Layer 6 of a small transformer language model trained on English Wikipedia (16 layers, counted from 0, width 96).
Take only the direct path to the model's output, skipping the later layers: a vector added to the residual stream pushes a token's score in proportion to its dot product with that token's output vector.

Output vectors of the tokens that the questions are about. A number n stands for (n - 128) times 0.012.
" Order": 135, 144, 153, 112, 100, 141, 134, 123, 94, 106, 146, 132, 132, 140, 91, 133, 132, 153, 167, 149, 96, 115, 125, 155, 185, 96, 181, 123, 169, 167, 129, 124, 160, 166, 105, 93, 77, 112, 87, 175, 74, 132, 95, 119, 92, 154, 131, 147, 85, 166, 156, 116, 112, 137, 107, 134, 173, 96, 96, 147, 141, 105, 129, 80, 82, 104, 162, 130, 127, 90, 148, 154, 149, 102, 156, 122, 124, 171, 139, 157, 125, 140, 151, 113, 86, 73, 156, 170, 151, 126, 137, 138, 143, 74, 135, 96
"ć": 113, 145, 98, 121, 165, 124, 171, 39, 112, 116, 134, 122, 130, 89, 127, 134, 176, 132, 62, 107, 123, 135, 152, 175, 108, 122, 140, 127, 117, 116, 104, 178, 126, 135, 72, 97, 124, 137, 95, 176, 151, 141, 75, 141, 123, 168, 89, 155, 126, 111, 114, 135, 196, 124, 92, 128, 131, 68, 98, 131, 195, 172, 152, 98, 166, 132, 165, 145, 102, 87, 158, 215, 116, 124, 179, 138, 81, 145, 79, 149, 82, 72, 166, 136, 97, 126, 105, 172, 92, 112, 149, 153, 128, 163, 77, 94
" debut": 141, 120, 159, 135, 141, 91, 116, 76, 190, 99, 107, 157, 130, 129, 62, 176, 130, 196, 63, 89, 166, 153, 120, 125, 115, 98, 139, 109, 61, 135, 123, 142, 171, 160, 141, 139, 101, 157, 87, 217, 169, 146, 125, 125, 118, 182, 104, 168, 156, 116, 208, 105, 139, 124, 158, 137, 152, 57, 136, 108, 145, 135, 122, 142, 116, 125, 181, 147, 134, 149, 140, 123, 77, 117, 130, 139, 60, 181, 114, 100, 93, 124, 162, 131, 101, 116, 139, 170, 140, 105, 142, 120, 133, 82, 107, 122
" who": 112, 162, 112, 137, 99, 84, 155, 57, 95, 88, 92, 167, 129, 156, 114, 124, 147, 93, 145, 126, 124, 139, 114, 128, 118, 104, 116, 157, 108, 116, 103, 146, 146, 101, 94, 145, 123, 82, 111, 125, 138, 182, 148, 141, 175, 124, 127, 82, 118, 86, 152, 107, 110, 184, 172, 138, 116, 128, 103, 132, 139, 188, 140, 111, 162, 159, 140, 143, 113, 104, 100, 120, 124, 116, 103, 148, 147, 143, 169, 143, 94, 100, 156, 126, 132, 145, 185, 125, 145, 148, 144, 116, 128, 102, 130, 115
"tten": 138, 172, 96, 60, 187, 89, 138, 90, 128, 128, 160, 83, 131, 113, 146, 147, 175, 124, 146, 126, 172, 110, 124, 136, 189, 118, 127, 147, 72, 135, 155, 121, 145, 128, 122, 109, 149, 125, 86, 130, 158, 79, 170, 186, 123, 166, 107, 144, 149, 132, 60, 95, 159, 130, 109, 102, 191, 107, 139, 135, 108, 129, 161, 43, 156, 133, 105, 128, 156, 126, 144, 173, 103, 104, 195, 155, 91, 154, 82, 177, 148, 166, 177, 127, 120, 60, 202, 92, 166, 95, 127, 95, 160, 157, 83, 109
"m": 132, 120, 55, 125, 110, 140, 145, 145, 162, 136, 162, 125, 124, 101, 116, 119, 113, 125, 157, 130, 121, 141, 115, 126, 95, 112, 158, 148, 148, 80, 83, 61, 128, 103, 109, 108, 140, 68, 127, 138, 154, 155, 100, 185, 107, 116, 118, 157, 183, 147, 122, 173, 101, 132, 123, 82, 108, 170, 150, 191, 146, 123, 134, 141, 110, 142, 101, 105, 91, 68, 155, 112, 134, 107, 118, 131, 107, 145, 124, 150, 164, 160, 157, 161, 100, 174, 113, 130, 193, 146, 135, 88, 100, 113, 99, 78
" may": 158, 117, 106, 85, 135, 82, 136, 97, 66, 152, 122, 131, 131, 119, 71, 136, 123, 82, 118, 176, 147, 111, 144, 137, 122, 109, 110, 122, 117, 173, 125, 151, 131, 145, 117, 138, 142, 73, 104, 159, 125, 159, 153, 126, 104, 118, 162, 93, 131, 102, 142, 108, 127, 139, 169, 125, 124, 134, 129, 156, 165, 143, 162, 147, 134, 118, 159, 101, 131, 93, 158, 107, 133, 104, 128, 155, 126, 151, 139, 127, 114, 111, 167, 134, 99, 135, 165, 116, 146, 125, 142, 164, 93, 121, 165, 140
"shire": 96, 123, 148, 126, 133, 83, 182, 101, 90, 118, 151, 104, 141, 203, 175, 155, 113, 154, 132, 161, 126, 109, 105, 136, 160, 119, 191, 108, 96, 162, 141, 173, 102, 175, 89, 80, 158, 68, 62, 148, 101, 93, 118, 149, 168, 159, 106, 143, 91, 140, 59, 91, 213, 151, 171, 128, 133, 124, 104, 108, 105, 115, 109, 128, 122, 129, 93, 169, 172, 116, 94, 85, 146, 151, 129, 170, 140, 160, 94, 188, 156, 125, 180, 177, 108, 55, 228, 106, 184, 88, 109, 85, 136, 118, 134, 116
"ir": 139, 109, 174, 109, 149, 131, 121, 92, 98, 155, 106, 160, 126, 141, 88, 116, 92, 125, 159, 122, 143, 99, 143, 107, 145, 152, 114, 120, 124, 61, 94, 138, 146, 119, 122, 141, 155, 93, 143, 109, 98, 76, 173, 164, 109, 119, 110, 78, 149, 150, 144, 178, 124, 77, 108, 101, 104, 124, 134, 190, 103, 94, 106, 182, 123, 155, 148, 101, 190, 126, 105, 191, 149, 144, 117, 137, 98, 97, 113, 160, 123, 103, 163, 175, 138, 94, 162, 166, 138, 142, 121, 109, 111, 159, 75, 96
"y": 156, 132, 147, 55, 227, 126, 134, 49, 50, 92, 67, 210, 137, 178, 95, 178, 171, 170, 104, 156, 151, 116, 150, 223, 213, 64, 195, 179, 50, 139, 58, 180, 193, 204, 3, 19, 101, 92, 86, 178, 96, 157, 128, 196, 156, 183, 109, 141, 119, 106, 121, 60, 190, 153, 59, 32, 146, 41, 60, 95, 163, 143, 162, 72, 160, 60, 157, 163, 157, 95, 147, 180, 96, 126, 215, 212, 8, 218, 69, 175, 105, 96, 140, 96, 66, 88, 190, 153, 157, 65, 59, 90, 57, 131, 101, 60
"cy": 144, 123, 114, 140, 143, 69, 88, 105, 158, 115, 110, 127, 128, 158, 130, 97, 132, 136, 98, 128, 139, 197, 147, 187, 181, 150, 151, 122, 127, 155, 117, 155, 135, 109, 92, 124, 117, 70, 147, 128, 154, 131, 107, 152, 141, 155, 146, 100, 77, 159, 124, 118, 83, 114, 72, 124, 120, 129, 88, 111, 175, 124, 123, 71, 109, 90, 84, 160, 110, 89, 135, 165, 106, 125, 216, 218, 144, 178, 97, 71, 148, 153, 167, 131, 83, 101, 157, 58, 215, 131, 117, 142, 163, 150, 136, 106

Output weights of attention head 2. The head adds the sum of these rows, row i times number i of z. A number n stands for (n - 128) times 0.0034.
o0: 157, 118, 116, 129, 151, 193, 128, 93, 140, 119, 108, 129, 149, 178, 116, 150, 110, 149, 82, 185, 131, 174, 139, 127, 140, 101, 123, 114, 134, 109, 137, 128, 174, 196, 183, 128, 97, 132, 131, 105, 99, 159, 74, 86, 96, 118, 111, 143, 136, 129, 103, 143, 151, 101, 168, 91, 110, 105, 112, 125, 190, 123, 144, 89, 78, 143, 114, 84, 54, 190, 131, 107, 76, 151, 211, 193, 146, 112, 191, 79, 127, 119, 63, 104, 115, 135, 193, 140, 182, 134, 112, 110, 134, 102, 100, 124
o1: 172, 189, 134, 123, 169, 105, 97, 98, 144, 84, 127, 103, 78, 159, 87, 132, 131, 136, 114, 101, 134, 82, 87, 125, 136, 159, 161, 133, 126, 118, 144, 185, 159, 43, 116, 113, 92, 122, 136, 108, 78, 112, 122, 195, 128, 139, 137, 121, 131, 111, 84, 124, 134, 168, 101, 149, 129, 133, 175, 122, 127, 131, 106, 82, 139, 147, 113, 104, 107, 153, 173, 96, 115, 127, 110, 117, 129, 159, 146, 134, 97, 8, 147, 164, 171, 125, 124, 121, 72, 149, 193, 113, 95, 119, 142, 175
o2: 128, 150, 117, 121, 141, 174, 124, 132, 129, 159, 113, 145, 120, 143, 114, 116, 200, 147, 181, 114, 164, 181, 158, 131, 98, 111, 154, 152, 160, 133, 107, 97, 214, 177, 150, 112, 100, 157, 108, 100, 110, 145, 115, 113, 134, 164, 117, 137, 140, 144, 145, 126, 136, 125, 132, 163, 130, 146, 99, 118, 145, 147, 64, 122, 149, 117, 155, 138, 137, 126, 84, 97, 98, 140, 150, 109, 139, 64, 167, 115, 156, 179, 57, 140, 160, 140, 132, 157, 79, 88, 117, 117, 145, 151, 115, 118
o3: 131, 158, 82, 153, 67, 155, 115, 162, 110, 139, 151, 145, 116, 99, 189, 74, 151, 151, 135, 142, 133, 120, 152, 71, 95, 136, 128, 146, 105, 162, 124, 145, 162, 116, 114, 119, 155, 107, 126, 161, 117, 129, 146, 126, 167, 113, 104, 126, 102, 129, 121, 85, 108, 116, 155, 123, 113, 168, 154, 86, 127, 98, 108, 116, 123, 60, 122, 137, 151, 126, 96, 162, 141, 122, 140, 145, 126, 126, 145, 125, 127, 128, 104, 116, 95, 118, 98, 106, 98, 131, 133, 151, 135, 185, 160, 93
o4: 101, 115, 147, 103, 119, 97, 126, 114, 116, 117, 111, 107, 157, 95, 97, 78, 155, 114, 159, 164, 123, 93, 113, 154, 133, 141, 160, 150, 123, 129, 151, 102, 100, 143, 121, 162, 125, 125, 134, 131, 107, 103, 161, 107, 122, 144, 113, 143, 133, 99, 148, 113, 139, 131, 151, 142, 90, 104, 119, 138, 118, 79, 151, 136, 130, 209, 111, 112, 93, 124, 171, 118, 136, 106, 173, 162, 95, 147, 135, 99, 100, 161, 139, 115, 85, 131, 151, 113, 132, 167, 155, 138, 128, 97, 99, 113
o5: 153, 145, 126, 125, 140, 92, 163, 152, 136, 98, 81, 148, 163, 114, 144, 124, 117, 123, 143, 136, 70, 109, 154, 111, 157, 130, 78, 141, 143, 166, 98, 163, 138, 142, 94, 112, 107, 177, 136, 135, 136, 84, 92, 134, 162, 137, 118, 68, 118, 135, 128, 77, 125, 160, 115, 90, 154, 149, 123, 161, 59, 92, 79, 142, 150, 81, 186, 114, 117, 90, 112, 121, 100, 109, 161, 134, 119, 126, 113, 115, 107, 127, 161, 102, 115, 129, 130, 108, 113, 122, 130, 131, 127, 121, 97, 115
o6: 152, 150, 131, 76, 113, 147, 122, 126, 170, 138, 96, 166, 120, 93, 134, 120, 130, 136, 80, 109, 137, 153, 151, 75, 157, 94, 132, 152, 143, 89, 115, 151, 87, 152, 159, 137, 90, 126, 166, 143, 134, 116, 132, 76, 71, 114, 122, 154, 109, 111, 150, 166, 167, 142, 144, 174, 102, 126, 133, 145, 117, 116, 117, 99, 147, 156, 157, 154, 123, 154, 127, 120, 159, 135, 118, 152, 75, 129, 155, 144, 95, 61, 154, 135, 78, 147, 122, 130, 126, 180, 117, 90, 145, 132, 96, 51
o7: 108, 108, 101, 153, 148, 130, 115, 128, 199, 87, 173, 147, 122, 104, 145, 159, 155, 89, 138, 130, 150, 147, 160, 85, 119, 155, 128, 167, 88, 134, 84, 101, 195, 108, 132, 126, 152, 119, 146, 146, 141, 147, 109, 109, 145, 86, 173, 97, 219, 87, 123, 95, 169, 147, 116, 28, 148, 147, 159, 144, 102, 88, 33, 142, 145, 75, 87, 178, 135, 121, 134, 121, 137, 115, 143, 92, 105, 130, 127, 105, 111, 93, 110, 168, 148, 102, 114, 77, 89, 100, 116, 115, 125, 152, 141, 125
o8: 160, 140, 131, 90, 129, 124, 57, 143, 116, 84, 137, 167, 122, 136, 145, 137, 139, 133, 171, 113, 153, 134, 76, 134, 122, 188, 162, 175, 126, 130, 104, 155, 137, 121, 111, 126, 99, 105, 72, 89, 127, 113, 122, 154, 137, 119, 106, 176, 130, 146, 138, 160, 97, 154, 141, 117, 123, 105, 131, 101, 133, 178, 120, 85, 97, 128, 107, 193, 125, 180, 126, 107, 159, 110, 141, 139, 127, 173, 122, 118, 140, 123, 116, 128, 133, 134, 129, 104, 123, 114, 84, 139, 140, 97, 90, 138
o9: 137, 113, 148, 122, 108, 186, 116, 153, 96, 118, 101, 128, 157, 124, 122, 98, 145, 125, 204, 125, 136, 108, 119, 162, 130, 140, 144, 128, 190, 150, 113, 145, 191, 147, 74, 128, 158, 159, 48, 85, 110, 157, 111, 137, 119, 110, 121, 141, 189, 132, 94, 88, 155, 94, 127, 97, 156, 103, 70, 152, 133, 131, 164, 130, 128, 141, 121, 165, 133, 147, 128, 86, 127, 159, 175, 126, 128, 130, 152, 134, 108, 132, 118, 158, 113, 103, 132, 165, 138, 24, 95, 114, 138, 71, 146, 152
o10: 108, 130, 139, 107, 114, 142, 82, 124, 116, 135, 100, 177, 99, 158, 193, 80, 85, 156, 180, 117, 67, 149, 141, 123, 125, 157, 162, 147, 151, 156, 119, 148, 155, 133, 121, 96, 168, 145, 138, 104, 95, 136, 138, 130, 108, 123, 135, 127, 89, 178, 94, 135, 113, 112, 89, 121, 90, 119, 80, 104, 134, 101, 144, 86, 124, 112, 151, 131, 167, 121, 149, 97, 140, 163, 126, 132, 128, 80, 151, 127, 162, 118, 162, 166, 162, 108, 132, 143, 142, 127, 163, 152, 99, 99, 156, 123
o11: 199, 124, 147, 112, 186, 140, 141, 109, 129, 123, 103, 149, 127, 91, 71, 144, 99, 90, 135, 150, 136, 109, 165, 158, 97, 191, 102, 134, 92, 111, 124, 142, 103, 105, 131, 186, 93, 161, 120, 183, 105, 135, 130, 112, 124, 95, 164, 82, 136, 75, 86, 164, 119, 164, 112, 192, 134, 100, 76, 144, 135, 153, 142, 143, 137, 139, 167, 140, 125, 116, 143, 162, 130, 104, 161, 144, 120, 86, 109, 124, 111, 146, 111, 151, 119, 98, 88, 146, 130, 133, 92, 170, 150, 164, 88, 124
o12: 125, 159, 108, 125, 117, 132, 151, 162, 116, 145, 116, 122, 132, 119, 136, 128, 125, 114, 159, 115, 140, 70, 123, 124, 125, 98, 148, 131, 131, 102, 108, 119, 148, 110, 125, 151, 135, 139, 136, 118, 129, 159, 133, 120, 133, 87, 168, 104, 145, 103, 129, 112, 117, 103, 96, 124, 160, 130, 119, 147, 67, 141, 170, 146, 167, 150, 143, 158, 104, 118, 88, 145, 82, 112, 140, 88, 112, 139, 153, 101, 114, 131, 172, 131, 130, 136, 111, 167, 132, 113, 130, 143, 134, 88, 123, 131
o13: 103, 80, 193, 181, 166, 121, 139, 121, 113, 142, 118, 126, 148, 98, 127, 121, 136, 128, 121, 126, 119, 144, 155, 137, 124, 142, 138, 113, 120, 163, 169, 83, 89, 125, 125, 148, 159, 180, 142, 129, 126, 80, 161, 108, 147, 136, 140, 97, 160, 150, 113, 117, 143, 66, 130, 96, 148, 113, 152, 126, 111, 82, 98, 110, 149, 117, 172, 126, 150, 116, 119, 203, 161, 96, 98, 118, 113, 127, 127, 135, 124, 176, 83, 128, 118, 77, 89, 157, 116, 129, 115, 131, 110, 127, 124, 161
o14: 146, 179, 141, 154, 87, 190, 144, 122, 140, 142, 123, 123, 178, 142, 120, 133, 134, 182, 139, 113, 90, 147, 119, 124, 130, 74, 170, 91, 135, 154, 142, 76, 145, 128, 116, 104, 108, 139, 123, 109, 163, 116, 120, 130, 123, 128, 109, 104, 131, 135, 173, 137, 112, 138, 112, 76, 150, 153, 113, 158, 127, 146, 152, 138, 160, 112, 80, 118, 116, 161, 104, 89, 124, 137, 116, 120, 107, 166, 125, 123, 109, 119, 108, 140, 132, 126, 141, 115, 147, 52, 132, 139, 122, 154, 145, 132
o15: 119, 143, 196, 121, 148, 118, 88, 121, 164, 157, 91, 119, 162, 128, 142, 106, 122, 163, 94, 151, 67, 136, 91, 178, 136, 101, 62, 152, 138, 166, 123, 161, 93, 121, 84, 136, 138, 142, 122, 144, 113, 139, 151, 62, 101, 146, 57, 206, 57, 184, 149, 158, 122, 95, 125, 144, 161, 128, 125, 133, 84, 109, 129, 149, 93, 130, 108, 67, 132, 139, 176, 112, 140, 183, 130, 114, 156, 77, 150, 61, 132, 123, 134, 166, 148, 136, 154, 157, 124, 166, 109, 168, 106, 123, 55, 96
o16: 151, 167, 120, 125, 140, 166, 143, 124, 69, 102, 144, 174, 179, 130, 120, 108, 135, 126, 119, 130, 171, 155, 113, 111, 167, 211, 140, 115, 76, 76, 138, 114, 130, 121, 139, 110, 165, 114, 172, 145, 119, 126, 120, 91, 136, 102, 135, 162, 145, 130, 131, 138, 179, 154, 83, 198, 176, 159, 107, 140, 99, 115, 118, 124, 147, 121, 147, 151, 105, 142, 103, 138, 125, 94, 133, 143, 126, 117, 92, 163, 141, 121, 87, 144, 149, 151, 120, 143, 131, 85, 185, 179, 133, 172, 153, 131
o17: 94, 90, 147, 147, 148, 138, 129, 160, 146, 147, 138, 108, 102, 129, 178, 154, 120, 146, 119, 103, 133, 131, 144, 127, 133, 165, 78, 156, 105, 119, 109, 83, 126, 142, 104, 95, 114, 118, 127, 137, 138, 158, 99, 143, 133, 107, 135, 169, 168, 121, 130, 141, 100, 103, 134, 155, 108, 120, 130, 90, 140, 162, 120, 132, 124, 108, 145, 125, 124, 111, 131, 148, 131, 141, 125, 130, 107, 138, 113, 128, 141, 134, 125, 116, 97, 139, 119, 135, 133, 91, 133, 124, 127, 93, 179, 117
o18: 185, 131, 93, 123, 130, 157, 96, 121, 131, 92, 123, 102, 119, 123, 82, 185, 86, 100, 164, 131, 153, 170, 96, 118, 110, 74, 152, 78, 83, 119, 84, 176, 171, 114, 120, 109, 77, 116, 56, 210, 104, 130, 138, 147, 132, 109, 99, 148, 123, 100, 86, 94, 129, 104, 167, 151, 173, 180, 132, 148, 143, 163, 117, 101, 148, 162, 178, 132, 116, 91, 116, 99, 137, 131, 138, 121, 112, 152, 136, 197, 110, 142, 113, 120, 214, 96, 86, 137, 137, 142, 158, 160, 141, 146, 133, 198
o19: 144, 122, 115, 106, 138, 133, 129, 146, 137, 168, 123, 136, 179, 135, 175, 123, 158, 149, 115, 119, 157, 127, 166, 136, 143, 114, 116, 98, 129, 86, 114, 106, 134, 159, 93, 141, 116, 158, 116, 115, 118, 145, 114, 178, 150, 125, 145, 136, 106, 208, 122, 97, 167, 152, 162, 134, 114, 146, 137, 150, 119, 149, 107, 167, 79, 152, 122, 87, 77, 154, 183, 156, 150, 185, 145, 157, 113, 148, 136, 102, 93, 105, 128, 177, 162, 159, 125, 149, 165, 145, 107, 109, 95, 118, 101, 125
o20: 181, 142, 137, 87, 178, 134, 159, 104, 150, 116, 151, 88, 143, 77, 118, 134, 117, 78, 83, 128, 96, 104, 116, 102, 122, 160, 90, 102, 137, 78, 111, 174, 81, 139, 107, 118, 158, 149, 108, 168, 142, 84, 113, 118, 151, 158, 113, 139, 116, 146, 113, 74, 105, 129, 125, 154, 115, 171, 158, 108, 91, 90, 166, 66, 123, 121, 193, 134, 140, 162, 170, 98, 148, 71, 119, 157, 92, 112, 69, 141, 94, 140, 133, 117, 98, 96, 137, 143, 154, 171, 158, 166, 113, 110, 150, 131
o21: 100, 101, 154, 162, 153, 137, 113, 148, 181, 144, 103, 138, 137, 141, 166, 129, 139, 126, 116, 152, 185, 121, 103, 139, 152, 121, 98, 107, 153, 99, 132, 164, 191, 146, 120, 167, 89, 120, 128, 100, 119, 145, 134, 157, 137, 163, 144, 138, 92, 141, 119, 41, 102, 175, 157, 71, 144, 139, 115, 92, 148, 153, 134, 90, 160, 92, 110, 121, 71, 99, 111, 119, 172, 120, 127, 130, 141, 154, 113, 124, 108, 78, 132, 154, 142, 118, 167, 161, 115, 161, 107, 133, 110, 102, 114, 115
o22: 111, 86, 85, 115, 172, 129, 95, 105, 126, 173, 135, 115, 44, 161, 159, 154, 120, 219, 179, 117, 205, 138, 137, 129, 145, 108, 162, 96, 159, 162, 127, 106, 218, 155, 62, 132, 158, 150, 164, 146, 139, 115, 115, 194, 144, 142, 173, 65, 162, 182, 169, 136, 54, 112, 154, 155, 128, 97, 148, 125, 146, 125, 96, 92, 127, 146, 125, 157, 170, 88, 125, 94, 110, 161, 137, 139, 202, 122, 137, 165, 146, 89, 95, 129, 141, 156, 137, 119, 106, 75, 172, 155, 118, 133, 123, 211
o23: 70, 115, 157, 104, 126, 128, 114, 142, 66, 122, 123, 154, 92, 130, 82, 101, 128, 143, 178, 121, 89, 100, 109, 126, 132, 117, 113, 140, 122, 137, 93, 105, 130, 137, 154, 155, 120, 145, 141, 129, 79, 133, 141, 146, 173, 130, 72, 156, 162, 155, 112, 123, 145, 106, 101, 91, 96, 95, 128, 118, 160, 110, 188, 142, 125, 115, 74, 102, 145, 149, 95, 158, 102, 153, 114, 155, 99, 151, 135, 82, 131, 216, 144, 142, 73, 99, 111, 98, 169, 100, 75, 110, 121, 148, 95, 139
o24: 132, 131, 116, 138, 67, 110, 111, 118, 154, 132, 94, 134, 155, 112, 155, 93, 117, 166, 111, 94, 112, 176, 105, 120, 144, 185, 122, 165, 142, 112, 155, 96, 107, 76, 123, 93, 151, 116, 184, 131, 141, 97, 103, 157, 139, 143, 102, 99, 129, 90, 111, 101, 112, 128, 153, 117, 129, 127, 138, 118, 169, 132, 140, 117, 83, 140, 166, 178, 141, 71, 136, 142, 96, 126, 116, 141, 144, 138, 142, 131, 109, 131, 110, 170, 160, 123, 137, 123, 72, 79, 138, 135, 131, 147, 138, 147
o25: 102, 71, 121, 166, 148, 107, 96, 150, 110, 140, 95, 132, 98, 143, 163, 137, 118, 160, 165, 115, 147, 125, 150, 116, 94, 78, 133, 101, 183, 153, 166, 108, 198, 138, 142, 143, 106, 88, 152, 103, 124, 147, 153, 162, 94, 103, 133, 88, 184, 165, 209, 73, 70, 137, 121, 91, 148, 118, 126, 91, 191, 120, 121, 159, 98, 139, 81, 184, 142, 116, 105, 172, 109, 106, 102, 152, 153, 126, 148, 86, 138, 183, 123, 138, 136, 141, 188, 133, 136, 132, 133, 160, 106, 109, 108, 159
o26: 104, 96, 93, 117, 100, 126, 110, 136, 101, 110, 119, 133, 155, 130, 97, 84, 119, 145, 195, 104, 111, 133, 144, 125, 155, 154, 124, 169, 118, 92, 105, 113, 99, 159, 194, 154, 86, 46, 124, 127, 119, 116, 136, 96, 140, 133, 164, 102, 91, 138, 128, 86, 122, 83, 141, 161, 128, 83, 108, 150, 126, 126, 151, 149, 64, 139, 139, 132, 97, 123, 174, 128, 105, 148, 102, 165, 141, 117, 146, 118, 155, 146, 106, 128, 71, 137, 95, 173, 123, 90, 87, 145, 146, 137, 110, 166
o27: 107, 124, 148, 168, 50, 156, 138, 182, 104, 120, 111, 120, 99, 158, 164, 134, 131, 156, 118, 131, 154, 200, 106, 123, 148, 138, 122, 88, 165, 115, 136, 87, 148, 150, 131, 112, 160, 117, 171, 134, 142, 141, 120, 96, 87, 143, 122, 177, 101, 131, 127, 170, 148, 125, 162, 126, 160, 151, 107, 68, 145, 169, 70, 139, 101, 136, 108, 143, 107, 112, 149, 134, 156, 181, 105, 104, 134, 127, 140, 136, 143, 143, 138, 159, 137, 136, 88, 129, 131, 78, 117, 129, 101, 165, 65, 78
o28: 105, 144, 96, 119, 105, 94, 142, 132, 128, 172, 149, 117, 57, 152, 113, 115, 100, 191, 126, 105, 117, 144, 143, 99, 116, 169, 123, 156, 177, 117, 146, 144, 122, 171, 139, 145, 100, 106, 140, 188, 151, 102, 147, 150, 158, 149, 130, 158, 113, 136, 106, 144, 98, 128, 86, 155, 123, 77, 78, 110, 128, 123, 146, 164, 128, 81, 118, 127, 147, 126, 108, 99, 145, 160, 116, 112, 133, 110, 155, 135, 167, 156, 122, 104, 117, 150, 129, 133, 103, 87, 134, 202, 162, 181, 182, 145
o29: 133, 159, 116, 113, 98, 100, 88, 145, 94, 149, 137, 122, 131, 117, 128, 95, 117, 89, 139, 125, 147, 82, 152, 174, 187, 144, 121, 120, 158, 128, 136, 134, 64, 130, 148, 98, 139, 119, 108, 65, 98, 102, 157, 125, 86, 114, 95, 94, 106, 112, 83, 150, 111, 138, 114, 180, 97, 128, 129, 158, 106, 171, 109, 82, 91, 105, 98, 167, 107, 89, 131, 113, 134, 155, 125, 113, 167, 77, 164, 144, 145, 115, 132, 104, 181, 134, 128, 133, 118, 139, 124, 94, 101, 167, 98, 142
o30: 150, 152, 156, 108, 111, 120, 104, 130, 139, 122, 133, 88, 156, 138, 93, 103, 87, 110, 87, 106, 134, 130, 111, 130, 144, 126, 124, 132, 169, 166, 164, 129, 145, 109, 140, 117, 145, 88, 79, 113, 120, 146, 115, 88, 128, 145, 117, 111, 137, 144, 152, 72, 164, 165, 125, 58, 77, 86, 120, 141, 177, 117, 176, 145, 137, 117, 120, 119, 152, 153, 133, 115, 149, 160, 97, 136, 132, 164, 157, 133, 95, 105, 135, 123, 77, 152, 202, 142, 128, 120, 146, 136, 116, 95, 150, 122
o31: 88, 134, 132, 108, 116, 99, 151, 120, 70, 98, 108, 96, 123, 130, 151, 167, 140, 152, 96, 149, 102, 127, 140, 136, 126, 170, 116, 178, 139, 175, 173, 130, 125, 86, 92, 114, 148, 149, 111, 112, 57, 85, 127, 146, 145, 163, 108, 114, 134, 117, 135, 121, 151, 126, 134, 123, 133, 112, 117, 109, 180, 123, 149, 146, 156, 109, 107, 157, 130, 78, 153, 96, 116, 125, 123, 109, 148, 120, 158, 121, 101, 109, 112, 148, 100, 119, 111, 137, 109, 129, 119, 132, 69, 58, 126, 83

Each question shows a token from some text and the vector z that the head gathered there. A number n stands for (n - 128) times 0.017.

" ": 208, 131, 196, 81, 104, 143, 95, 55, 125, 180, 135, 85, 103, 150, 115, 152, 81, 127, 111, 175, 120, 164, 161, 148, 132, 145, 162, 144, 122, 151, 106, 124
Pushed up most: " Order"

" F": 76, 150, 141, 80, 137, 141, 79, 136, 121, 174, 90, 108, 107, 147, 91, 127, 124, 95, 92, 91, 113, 173, 191, 132, 125, 150, 133, 80, 171, 96, 80, 141
Which of these tokens does it push down most? "m"

"s": 116, 143, 117, 126, 140, 134, 119, 107, 161, 125, 158, 101, 127, 115, 149, 144, 147, 103, 128, 138, 137, 124, 122, 100, 128, 118, 141, 174, 117, 162, 129, 107
Pushed up most: "shire"

"V": 92, 140, 142, 111, 125, 134, 102, 140, 137, 160, 108, 129, 132, 140, 113, 124, 141, 117, 109, 104, 130, 171, 143, 120, 124, 147, 145, 95, 162, 119, 98, 130
Which three tokens does it push up most, strongest first? "tten", "y", " who"

"tt": 89, 124, 98, 119, 140, 154, 160, 154, 138, 92, 112, 164, 105, 121, 120, 138, 157, 109, 136, 146, 175, 68, 68, 126, 115, 111, 133, 95, 134, 154, 144, 68
Which of these tokens does it push down most? "y"

"===": 148, 105, 118, 98, 95, 142, 96, 134, 136, 110, 113, 141, 105, 119, 135, 115, 104, 139, 128, 117, 156, 114, 107, 138, 120, 162, 148, 90, 149, 97, 126, 132
Pushed up most: " debut"

"na": 122, 107, 125, 146, 143, 117, 150, 115, 132, 139, 128, 173, 150, 108, 122, 145, 144, 104, 120, 135, 142, 115, 89, 131, 128, 97, 127, 125, 125, 120, 119, 119
Pushed up most: "ć"

"te": 117, 133, 132, 106, 145, 114, 141, 111, 104, 141, 114, 123, 134, 128, 139, 118, 142, 167, 137, 140, 112, 96, 107, 126, 117, 125, 131, 124, 135, 164, 136, 123
Pushed up most: "m"

" A": 116, 144, 145, 115, 136, 121, 40, 146, 122, 142, 84, 123, 140, 164, 206, 71, 90, 168, 73, 78, 128, 177, 226, 159, 127, 140, 43, 55, 128, 79, 91, 135
Which two tokens does it push up most, strongest first? "y", "tten"

" 2001": 126, 118, 134, 115, 93, 138, 107, 170, 107, 119, 112, 95, 132, 168, 162, 102, 123, 155, 130, 125, 131, 112, 191, 139, 96, 161, 103, 93, 129, 98, 111, 163
Which three tokens does it push up most, strongest first? "y", " debut", "tten"

" used": 75, 108, 128, 156, 122, 142, 85, 110, 131, 118, 158, 179, 158, 88, 146, 93, 155, 124, 143, 113, 122, 123, 129, 144, 151, 131, 154, 134, 151, 126, 143, 81
Which of these tokens does it push down most? " debut"

"qui": 145, 136, 126, 119, 121, 131, 158, 110, 148, 142, 132, 149, 129, 141, 108, 151, 143, 119, 118, 139, 149, 130, 99, 164, 112, 76, 143, 138, 128, 148, 120, 124
Pushed up most: "ć"

"d": 106, 140, 125, 139, 138, 119, 116, 137, 112, 87, 130, 126, 152, 97, 167, 88, 156, 133, 115, 120, 164, 193, 177, 74, 131, 152, 128, 139, 124, 107, 121, 123
Which of these tokens does it push down most? "ir"

" ma": 177, 151, 138, 91, 110, 93, 117, 95, 155, 147, 136, 80, 121, 142, 143, 174, 141, 120, 134, 177, 41, 146, 197, 179, 111, 128, 124, 109, 140, 156, 146, 105
Which of these tokens does it push down most? "ć"

"ta": 112, 122, 125, 134, 121, 123, 150, 109, 142, 123, 140, 176, 129, 118, 146, 149, 142, 110, 115, 139, 160, 117, 103, 151, 135, 84, 135, 101, 146, 124, 108, 106
Which three tokens does it push up most, strongest first? "ć", "ir", "tten"

"ub": 136, 123, 142, 149, 153, 123, 139, 161, 121, 135, 103, 133, 130, 95, 151, 138, 131, 163, 127, 133, 121, 131, 117, 133, 143, 125, 152, 122, 136, 134, 156, 139
Pushed up most: "m"

"f": 117, 98, 110, 83, 133, 104, 163, 130, 123, 141, 148, 175, 145, 106, 111, 132, 135, 103, 141, 157, 105, 88, 104, 119, 117, 78, 153, 149, 101, 125, 86, 113
Which of these tokens does it push down most? "cy"

"z": 113, 124, 121, 143, 135, 126, 151, 158, 129, 117, 131, 168, 146, 130, 114, 154, 147, 137, 124, 135, 141, 132, 92, 128, 116, 83, 162, 104, 139, 173, 139, 137
Pushed up most: "ć"

"vision": 121, 99, 117, 134, 130, 129, 120, 128, 110, 121, 133, 159, 156, 118, 144, 128, 129, 111, 165, 137, 112, 110, 138, 112, 124, 118, 115, 102, 139, 95, 173, 98
Which two tokens does it push up most, strongest first? " may", " debut"